Layer 7 of a small transformer language model trained on English Wikipedia (10 layers, counted from 0, width 64). Numbers have three digits each and are written without spaces.
A neuron adds its activation times its output weights to the MLP's output. To switch it off is to set its activation to zero at one token and run the rest of the model.
A neuron's activation on a vector x is SiLU(gate . x) times (in . x), where the dot is the dot product.

Input weights of the MLP neurons that the questions are about. A number n stands for (n - 500) times 0.0014.
n3 gate: 341600468407581422355634320477625721343467367295540402165669533231538570486428447553578331426614425519499547180536366591646732484104678457449536555586307553448476471571417581574501419503576263
n13 gate: 664647533418401586399746389758542458644619366642569381674290561287543456241509533441528519616038594538578607749468414457708417362415504308448416688532624450667203335568451740113647625446717641
n15 gate: 421336758387581312466522282653337337648653497588612623446584500496275540545309532566665370395497700395662488663375597599374594506618666663298559282528435550361536458574526538515353316413435397
n23 gate: 443288733464465817402530407534741521572535494514619530554435658377461651619578629374608650663516474443233282235427586738665237275541684502446410599377283604435542620656297331348379723634441640
n25 gate: 436756386519536708476495498579456295486430616582321463342542434494356410422465277247645550407500573295349491601413346358532677700551629425599364275588451658482736516456401421306086434579247637
n60 gate: 565394292374481758394420304518600665205397489389560630466518600279413419676403216637772628510434673261455441454470280473640469385455700390643580333339461269685502411621446534508492565571413582
n69 gate: 555542318481648412677465551464633502403580378499631459397493475091523641400531349420677540517390758364360582428417284719320768411554588334536668405538042360629554424365490840271336247458388277
n83 gate: 532293459541485521620426297429656491072450589583532666491478571457467375589527247587626617525306743498557552280693421450477561438656511337451801360493464296447369403658500491523748467605465244
n119 gate: 536252533686464472331405275246445493536612520459502408446460442544391504645489274390375408272483750876421584255745530479489465325467469512438259594532434515521316583761464334456351589537538425
n122 gate: 397582510517367585120509570645362354511371675808418702409286740445082257250648407368345489495546456481584719519695323500591632315215611222555578412481429318551340613393440434325429538660395587
n124 gate: 711615276765332436586573505402353524459435616402618650319508478549557273412399551348673502417087862433407430480657296341752666518369728421421713408325732349572516336520559670227338374459681466
n125 gate: 369659357366311332499501542729688546493615629322759583705478385172531597628590386403726628243362587393519389383397634405489578288519495235459560747513499570589367493560350557515379599610739530
n146 gate: 423504579448613503443604076373434111558373568340372478504288686439477769588691455262571261470526733594474448680421450510483516368519444396503519652437371363419423424511732461103591299463673778
n151 gate: 398776600404288534294591550339372353529351492654461656440622468394316469301328683521400659461428989439380350239499331541532803453431729463220419603568399471763316202509248785567359773562421538
n153 gate: 546514396621719501486626405507384489658554458607571404372737587496460675602434376534674579372701442507479446505351448626485534630516797531538596487493525557529479551054644349381514510551462370
n185 gate: 263448549399587564558381392662313493558451218279283732473558766536244469187582466247460453357354406284426544702566408391803644557606589370411530623717460404765481638382528320142364464547406620
n3 in: 344364547698577560265623322311432494454735443499591450546545456722545653313579353370522466262514524536534296544756461562471531700580517758536384454555374650405304461246291180553432130338409517
n13 in: 518412260379466600282313456540606712540577589361759301441411632495335659287494435469504563571435548416389359686304502458505433720752502736568294747518221822348472444516417626611559873808718540
n15 in: 791667361610638522607444502689339434503526405587457251367395356489734504467592202445466486461502354497397530333492508481589401423661531567533533616414712400572792414522442438426330482408495454
n23 in: 535537285382455387638784356464167294572519504590415293253421367667755532599544386407305618693274556540640363607378167497528682737567692613476415444645579564494582351680674663699306437410505534
n25 in: 378564491412619422480507422181376603459427364473475531465332439555511662463576505477343212512682463628472507634444409432839515487512530580743369188225594501248615246687306351436509691513561335
n60 in: 449236377466153589677633251699444280553702594633423526459582475420460663589559305609826485550379528598531552321812647829538486617367488416477662397249379399349331477310579518525442261387382423
n69 in: 453658486399471457868410560262408562553520257722501568514375368594478413394667619464483423390673356260432546286722396673557565287576666426590380599187760625553403547317577498299543430554536571
n83 in: 345460375585812403453635746504374529375410652457498394512662712423434453191361475469540446335666319553534332362339498569522544654383825553342517462560737419683573709463565548481494366382663384
n119 in: 628574389234374458545068223404563647588468533526556330721572628529567588760355532593626564373490578535287394498319718569418075509528413320421523507458210486484230511385309536471406460649597613
n122 in: 566371594530343355635480247590696375227212258432506426651620415680482401594550543378721410533401436349591580553634753393614431220589378424471131492361541590340379434811432559462722442545568488
n124 in: 381375411560577401327378373621542215405380376714576484404604336751430747472335576627369636497285387033405773776131534550593711631468442519599342528524311638416717512515381498602476310376523151
n125 in: 682783431633383191360312512797479767455802440531708553584498506334530594691447401588482653358468476328443160323420725487464470421727434407570422533433465570689545554419579565632390412517604554
n146 in: 462660592381550608500442370542430098432482354455378337432352443465570330507664689341346727851405507586369660627616500502441240673470488193637560659703393580482583414755595482192590447672531388
n151 in: 487362576464610778508690427475364580432476599636485612316589564479928367479624336596669529201262627716439428519548509255551391653144702565463568553504344546697627462412799618491391559330376437
n153 in: 538517448194559478406540543396580599579328586561423431411485587587420556701659572581206688455565493547438399582370721617427465438403395559418532448292558507444535667752562624659567450734442682
n185 in: 415470509557395569630238625433408402332623479448375493662594320350218460320347526282713543531626411444514774624481599609217630213642307351514710111374461383544323781564395691545686464437557399

Output weights of the MLP neurons that the questions are about. A number n stands for (n - 500) times 0.001.
n3: 327529438265614399391320460539698679358631551532580445433476490495429440470451553636683364647794316543514329334500488259324490464280377472861494504486468260597600731442582484621461513622293383
n13: 383635280456399612569480369493252537430473645436342615410593739443415526814487376669442515802567199299459348383501339726597610360421726379323275606578636437307560493523521455304367465163513483
n15: 443277520439419515583485535461542460557376496503483474741515553585324487438681547385569572456510715554553564545466528312582391576211463608438578489493371622250365434580439723489573555284528369
n23: 609527437261586638722530484549703660661309280224492674552439535594521529351379324560610283308589446474542404375586589649471411458406531455526516405443432617691369205336167304549512578701546523
n25: 581503568379508841465393588480601511444412455339483506504692758293537442615477551641535521584629259399325473428536573621856541218523463663523577400544369475360496788323528598502548677426564630
n60: 603291568280368532755544542543371616410559527450345449511691376745381447654556438549700421684281537432467617278337471483495502620383507163672464266458498347726724632470581372534591620671364502
n69: 498546706351661708559473257703438561744536559530612518491614425422348423602637339417388247639394763466647496636332694119686567586537394508505240658385513671476508523519456472618426508658594588
n83: 412619556677561576531427459609477672529599435606643497508545616416565190263512609389483690425524606371465370580529440617565428354640407725220652434555734430604288511451553412476551560197595619
n119: 293502423844629464600635479599532294493599474588469508353488705274576450565699586448603440613574716497558478528455592641564737696611522448539684485503480394364781362642627654416416775410587414
n122: 617618288652533555562759406314535574395692306521600475672749523374406573592407588591580630443434572600399078494723451459626653445595273584738393610481478553227379349412395621596387554692423597
n124: 440371624395546587281695569375314546729649508551521268275402431332470347783539541068470348473385804449573345538388285615561640384540571459272584506383407453221441551520450334569485256384532477
n125: 626387514524595552434340513374670398477419225719596538255461399711582504473532527482539427527473647469561577660463519473517480562315344847266415417571733403260658553387648550509379454537396369
n146: 570651402536606287717747568553467693685659234336383616553643659830482424482444544792494180410684436477633463395561432397498546494502459447465438504479424453411361465498713459515438614409465444
n151: 521431475419470419686556562581317666560553581270775596290852702569522464597355306470460634800529664418291585516651358570608635619383457546268299700433488649527494359642352557589235569465394565
n153: 506505794433438554438433439436384337442642444531485650572512424419576461466559557377538472238201355464484465608448500630512393502518616646394430573575580265361373360484389591470355615533482568
n185: 571489387382530635339441414419599586459510472513110493352517411260412305439628514465736398582629373730489404488575430608282568574462696500366503500193495432511560386401418487535007364177367682

Each question names a token from some text and the token that comes next. It shows the vector x that enters the MLP there. A number n stands for (n - 500) times 0.01.

Then comes g, the gradient of the next token's log-probability with respect to the MLP's output, scaled to length 1. A neuron's effect is roughly proportional to its activation times (output weights . g). A number n stands for (n - 500) times 0.001.

" R", then "ock"
x: 528495318594634634506474428621496749421639424484375673317612471611562442457516550413525362570605309504471528488537524395521622399531436432608492577588457627281621720524646363530362416356619395
g: 354502475455511528349523445623737167339332511457415727676570426485493518505466590518404624435422624643402222485502799462576617421769640409469441473770548396395525597263610599485482546476676463
Which neuron, switched off, raises the next token's probability most? n3

"y", then "iv"
x: 508273484545408478608593435461496514554340354488224407557508485654397489305528514321330406421551391555578516727628456467615532405380388474443486425548584429272614623373465304511747575510396540
g: 270332421401528571440542267593504554490567460402623652621490524485252374560354564537454640347353566381482712222815441420600549443399516633521678776701401484551595413510535270532391610422361429
Switching off which neuron hurts the next token most? n122

"z", then "y"
x: 442398451562420543620539429483520535459372491433542379597481657674513564446536628502559343532712160569399460503520643530423407451533486412579574500367576605344370631493468478592864581371415586
g: 436463549415836626467444616528339299645499623516475589521710600481517478348523463417498495624636489741479607425406687463332389608681254515567514455411462588409624372636444635710438153320380637
Switching off which neuron hurts the next token most? n23

" Y", then "oung"
x: 521439621571456687587499436509517549411581372573325300432518391435463511438461453464439242576610118524441514567591554443605593519426525428541444379572409406267494462434515453609498426367418448
g: 442469534432528780380594539487691352120529516541515448464312494407584406498373396374645491551427576315355522641612457350542390367353537456239605489614427455571329154432516608562235360479439461
Which neuron, switched off, raises the next token's probability most? n3

"ed", then " on"
x: 605616440487386465270318612612470542571473673530482541569682317527473540533341491569635536628523349318617581568331400515415464303518539602400408338398417737397510512350388301482565491350575619
g: 681586324476190536325293654643411300273597567521511377441612496515760612550498413484327540361520450623468357474371691531561454543634439368512536430484725705339854572432514517626472478459462446
Which neuron, switched off, raises the next token's probability most? n146

"ill", then "ip"
x: 329508594461419510604559494660458434473658300567576550410621550549516420383816543492498451473373389426471331437532571744516462487571556516502289509585474419499482618270662500336713524264345608
g: 675769586508780658430531456553669350280615535638682357394511665586660635442458673489662595508298627565507565365458481396643427474604700550500512575645623469513687380469746681476444554628661370
Which two neurons, each switched off alone, lower its probability most, in order? n185, n13

"D", then "ev"
x: 510539485461571477426414496503694592490574542499385463475630359611493525523417503753444307487666260467602374427461507413511616727629688505468573338578545733365633634498686440484305515385467568
g: 773411320382581583606701535398534480602363400512586588536454487580370581526466371411613262332526487426591539315459369467827459598609491636559684579475192268529502299259394579615371530598418435
Which neuron, switched off, raises the next token's probability most? n23

" team", then ","
x: 578478650486541454491514425618388439664448500675378376463687316564532402589320497482406543335409415476484434542520482602474526482630397605433542563478435568165550429454459361654321631270465506
g: 374391351379366303457548550405407631612666444284423514587247369578587850699514569365526243680569581590438437472634494549505572262373653666312635410305466458395471574453352507461420444444533634
Switching off which neuron hurts the next token most? n15

" |", then " D"
x: 560663413623554543429513505559393408563575547662490368384439556575522260503639464539512678547563122435504426515451511525437504396605488558375386336460681411676523521414421510556474407435572429
g: 404540344451331333498540525593433342438690521603586614440571609776546536362698242569444383362318588715473751678535260525462511644437685399600545355667549385529532464633574438525440450664686298
Which two neurons, each switched off alone, lower its probability most, in order? n25, n122

" and", then " a"
x: 549579435479604486798438450641490611391568503478209527276641540532538501516421542478595468443474645325609538519491495704456587408487547532315612331499656638544559518338543559458399681363482532
g: 738488516427564355663680725531624618582448432696377590494569325439426342278497578369528340394533557421382260457367415451293677449688592341604561404469632524470496526478555235314763422563656557
Switching off which neuron hurts the next token most? n25

"r", then "ate"
x: 773327532540599628516399487485501626586664596475587463317497478703665425562661480324551601466440489615571481394571302613443328323532495448415318488700623484352590581550582256597586514594374413
g: 575728672388520603467310374792485311596602586355593613311612375289665588530505510605693603474706431413553598697591299675488547691617421523462495459591615352405505331471715568428276546550535484
Which neuron, switched off, raises the next token's probability most? n119

"uc", then "as"
x: 653474352368350482599416599563690520540616516394465403422437698384512644504631641547605529604370373458687498462729607529260387536462434415533574509430319550402211637406451593472688541442554553
g: 644147469513499516495519499623618468653533774572550423433554527573306399496524360557365556692453407502592495515620580646532640279282595469528622629650333656578502445504870337294526324596412589
Switching off which neuron hurts the next token most? n13

"alf", then " of"
x: 544536498633304340577441342401309615482408356630468648412582327630567442611221434502405370538593667378520458703595442591435594599425507650443419536551592471296563467453557381361473474426483496
g: 412515408613321437467223691523445662596469520714376230515635505533527481502835637446563426367476624422653433358254346555362388606625604579618696294423607599392296475456505523520486299557434432
Switching off which neuron hurts the next token most? n124

"en", then " and"
x: 698473407394467484481479359529379454412502580570339444461533609655362620550517469424559466456529242477566664592555529568462295330453434557445409566515513477193443458323471510485711495308405559
g: 537256352565266566515554658425423434493225783496464364450671332669469337436420761569685709628360632557562415438303536649515343476586391675337667602570595454426469380388625477496548512470434399
Switching off which neuron hurts the next token most? n146

" Mar", then "ion"
x: 615488326545541464716356564274519475482525422558499361428459295473575547498633616543306420619620519490571623416621282324439483540513404486636419756522599452449556735672424247607678532360542546
g: 571595324392388140339377504569673431216733579612770394514611398629537446724823416620534620432577530603428421348480513540436490333487574370534687559518371600497397518525401592535437514665559453
Which two neurons, each switched off alone, lower its probability most, in order? n119, n69

"at", then "te"
x: 594577333496506386622461668322376657443770670471338522650498427458353407492746540510510455466365349658624458443557611513366400561421532570373330367609388507364468548331503396452681511493607551
g: 543480543707574428491947456547416648773514558605417513471191415460307400496647342633469384411480567418562396529504650443638253482498506500523543432347411438575538481434459833614525686590380563
Switching off which neuron hurts the next token most? n119

"resent", then "ative"
x: 523469504356430432574394518400659473501462520603340530361541487613761479644643420430502484662596421264420502549417601567241477328489482668511649447427441529572576748445539340504310359337531605
g: 427586440466510586436539495665878542363417431311570383475545518242554300526742330313586484456496570461414597469500420495607468497518175354559693784541458388579277549540633738420409566556524555
Switching off which neuron hurts the next token most? n69

" De", then "ok"
x: 546617390472400655707498545540513287540509487709460437270547600518547510538578496646636402501417131486504464520549600490475531531461486559481494497635452366305704768472504474488499525620590518
g: 374760652674588619454567589370492701646565301385388446590513295577465378391482572470417281488743420608418477609749541439512551261392389399631491339164491293432624430579474494559582467472666455
Which neuron, switched off, raises the next token's probability most? n25

"20", then "22"
x: 560227537528480518396460491321469633545517295577487436601377342609603616734402400430516524570464534310850432703438562425457588413448312583407518311471378502620596556448589448680455603398571498
g: 514512288523604419528556340373631432654688251606490501567554507735338341639408486486566528645669467713642446545436418413402705364373411645611526536298530699546242526579240340521448469455588264
Switching off which neuron hurts the next token most? n146

"ublic", then " act"
x: 616676464486486437561418529760500566753433384654522428467600531537688616620584339758419636589426492553510524445358563527377429448597539677381581542588602651493424752412531487418409576463672642
g: 431537454433547399531541405567239418473450379492436677385481591586439647461233321751604495426363494464508605562501523430371562466362652642576395197449750450479518370547424208705553273346270416
Which two neurons, each switched off alone, lower its probability most, in order? n125, n13

"-", then "hy"
x: 479374344458281593564500422406607582392408541537342471392534401604369527435518387467694433543526493483720512537679498490499568532455349297557481319549391483282507481604371405635860454547319522
g: 484605444548417267491285745586473427258532592409316547354597685666484365510733514622730351334609634649469429329654404653455694544579416465554680433469339699447491416717505571519454554546674530
Switching off which neuron hurts the next token most? n83

" ", then "32"
x: 485440425375477468442406380255466448452546407415453210347479314616730495666292447505547604466342449516493513452543524490242511662524732471615631443585301705495499580554506450364660549363275466
g: 405598208507673425518470446451684386347175423472648608733387480367523364388401577400505666595415563509444447526446661330521649471361455450556613357340371466610515374765309398421532603675726390
Switching off which neuron hurts the next token most? n119

"-", then " Le"
x: 580636261434725488373510554499652614335438622648428455456523525523476380628576529622472401634566303314461501542624387404401457524566687483353440309516625514642725443587439369589558486482461502
g: 440459568440714670466690607258452394511421444731608404719453666400296542655412255395545507426213575389348500524805428526496555462344582401516528593383558434450216462542497421636376630475389398
Switching off which neuron hurts the next token most? n60

"ol", then "f"
x: 510391579542640646611375388514471556852560480382520414632584399641400623626697609554371588565431416440501585391432438578679369584529658600514347568610467304546653551466595361616609381525281460
g: 360344427433478586632471367676552434441555424469550667264569796559598377374691488443542485662688441554320365600273382555469323725476600690642332680252465581504617651649433511566556597400502642
Which neuron, switched off, raises the next token's probability most? n185

"===\n", then "-"
x: 552586377312570450512633527478542428394558538656525576575479345619622451578387613506464633698472321324366561489337537411320507583540489517415630480631492510719771733453486392464522386430478421
g: 525555396339314323636543563639469597604690638476486508406384321554674440461278483486358430329586575524607389638617776466275481607512317688450172520591634387435431399317556552365573580458644690
Which two neurons, each switched off alone, lower its probability most, in order? n25, n124

"im", then " as"
x: 393600446344426348437303621595543589590543474539434502453510432667558459499397549615436462522694202366461480678487374697529341559508533486535263542547577437334389425563628534522394665463315526
g: 638465395408359508612684700697482531545565904603384563531521659473383556527491466413591607439511677482528748588487267563438287409589569608448509675266338335514440497353183525376466527487578582
Switching off which neuron hurts the next token most? n151

"-", then " Park"
x: 480600234402757513442541527541589573395423581600469412381572511452563339659601476715575489654553369383583583495486376349349425581488607433346534349556660411610571413503332323597577511459571601
g: 496553534547470628311620340656276589516125396375391653631626543387488625673522616498396416396508462330688712534515588450584504267513764480434411558432355184490429388555508516529435555648436327
Which neuron, switched off, raises the next token's probability most? n83

"ounced", then " the"
x: 545497382495485310496367744605417588593601662482555588479713419388541529683289541523577393645539438308623568602345460436484509493656556572425565326506347645487648529538295427446426461282547591
g: 432551416531545450615515433353637665595279291837535615510315304605379466613600410679521416575768453300551480506435442704287525284556722576465493367539277405382309464397467431551491356546498489
Switching off which neuron hurts the next token most? n69

"om", then " St"
x: 610363413529516405654411496609380417564500320470435408391507494666483583295649546502172436530485241501496514557684485760586347503525444373468455418655374424436554427542518439435488605280482401
g: 352516541546606610416377495512357580496499626594421532489470768409328448526520378402449651457374507394622212631637294473440487220483655626251433507366459150472785387498412286462579524594447526
Switching off which neuron hurts the next token most? n146

"ain", then "ian"
x: 350444478472443323569659278482509483489454493460557443377622484457428573530499312506455317617573433484473543484354483721293348558699364676442353453380264560395485524332389433553699491539411597
g: 470620370303548399685342413617617461226569611463640314275553384818472716397646610384479605628325601430451633491488284529569525678565520567420510618631588745570435464532681463527640565565674450
Switching off which neuron hurts the next token most? n146

"k", then "o"
x: 477437407545459407383571499503508585634322523462471438419598513701446584514487653393532334524572251570551526572644539580477531554466553574564455353378525448116417464502442534556683347491335444
g: 363764463557228411432531528329630604513627225501363401528435590636316379625453389741272271659528394417434603554643521521422716482583626407691449456529391289563682502376674393441516513457460502
Which two neurons, each switched off alone, lower its probability most, in order? n3, n15

" also", then " in"
x: 587361427446572285521558692482482520424347704520079537435696496521470601574428520474427409482564542341485443497541594504311565507625408495365682561442603489539518554375564453342516521457355529
g: 536577533418330495304389636765663512346534513519618482496566624379870314486362798586675575537648547529468661653379405559579449393613368481260441367409471594563550581293592466504423298584419378
Which neuron, switched off, raises the next token's probability most? n25

"ace", then " Cor"
x: 551493418498478618595464444695346381523499608588524409470570614420468502718601523538472425513435480474442460567554771739383465475475436666367338340522532438237332602524557321468464429269418582
g: 556760511508606692593440525503584563489441547733373393183527673344303661612649585744245426684537424215426570527327513423307501658477645498416619493537640626430494519524408427461401633432585569
Which two neurons, each switched off alone, lower its probability most, in order? n119, n13

"ot", then "ed"
x: 524537314615404367547605600536544641512467506458395456597563528702454398589476611613553451321592574495402350294535601534147423502561455509508365564330323656367388300375476707432541501379391613
g: 586575555351554689336362770541477393684451522487418520333594363703609731558338475591413691451405451201479323741500274455550302481539386589617393493406397440411602417380559578498445369718504662
Switching off which neuron hurts the next token most? n125

" |", then " "
x: 493554548590621489522434445550405446490432482449378316420459584599422294581515599441322758567689149470440565582464547543524542462652499612373400355456493416655595453476481516578638478546495461
g: 778646300437686479608576755325529537461503312550502512548441658605515399421658447671496482539674440513724500315259574634430400474504350536407553279508768767397536525456546404601603506399420709
Which neuron, switched off, raises the next token's probability most? n153

" U", then "F"
x: 738472592456579587639566563434454563466595425527537362383550192275525498340322482523333290599434437682550417640368449367295438527561499475528622455554558345364466617397510371559728547496372433
g: 449444546506426617636625390336453570447511448832411491592541451646388632355617509656509618602572223417617752487543675612502518418682381277467621335469405665423735645574250451325554470359624441
Which neuron, switched off, raises the next token's probability most? n124

"y", then "ch"
x: 511323419502500405552613389459677524545496404650231325517572496491510416381524558416328403396584361517523536684602488538539424333424485468465542372394553544151425566424434413507728498470425527
g: 909654382384589685679487705562500533411800563644359426450326451550559535567436615517355485422648599672447522418461439389716410533482590266425440535461422495507508421634537781453559745570436379
Switching off which neuron hurts the next token most? n122

"ens", then "ac"
x: 725596362555508375527577407618303574513617383686652499636607334506479616587697667528545647392450509605414323446540659546436447511573671511503276456491477547351467436636535450596787387420652535
g: 717379575557600630770805512431523498439664360293551579621453593470419421360436457263361417647589386442569445782509608575542444572358630386408448340771572474496527444516661640359450537617763514
Switching off which neuron hurts the next token most? n125

"ular", then " writ"
x: 603611307367414365478590522564535485633594358360529567473686510623533471719390423745701648688440524495681510508648564532420469436535481595459429469539454608225571501546418481544346448331602567
g: 430477458553360364507478629490587272573405670577477593527455467564384503304240286349777480525299541416465592405714418460477445481509421430345614178492773573590604423557655451429633420543187532
Switching off which neuron hurts the next token most? n125

"our", then "ce"
x: 605499543424404278631658455497577520526466581684370349255425414633586503498385630557568381628528683424444536473379342491413444610404274676543388564467641588345565459434643478676367420439642423
g: 479521401381563720406567424406365447460439670343508667729490549729449651254340583571459442619634501559336691701678590333611349366476380430478519563130495615439690485493383470360489354463624565
Switching off which neuron hurts the next token most? n15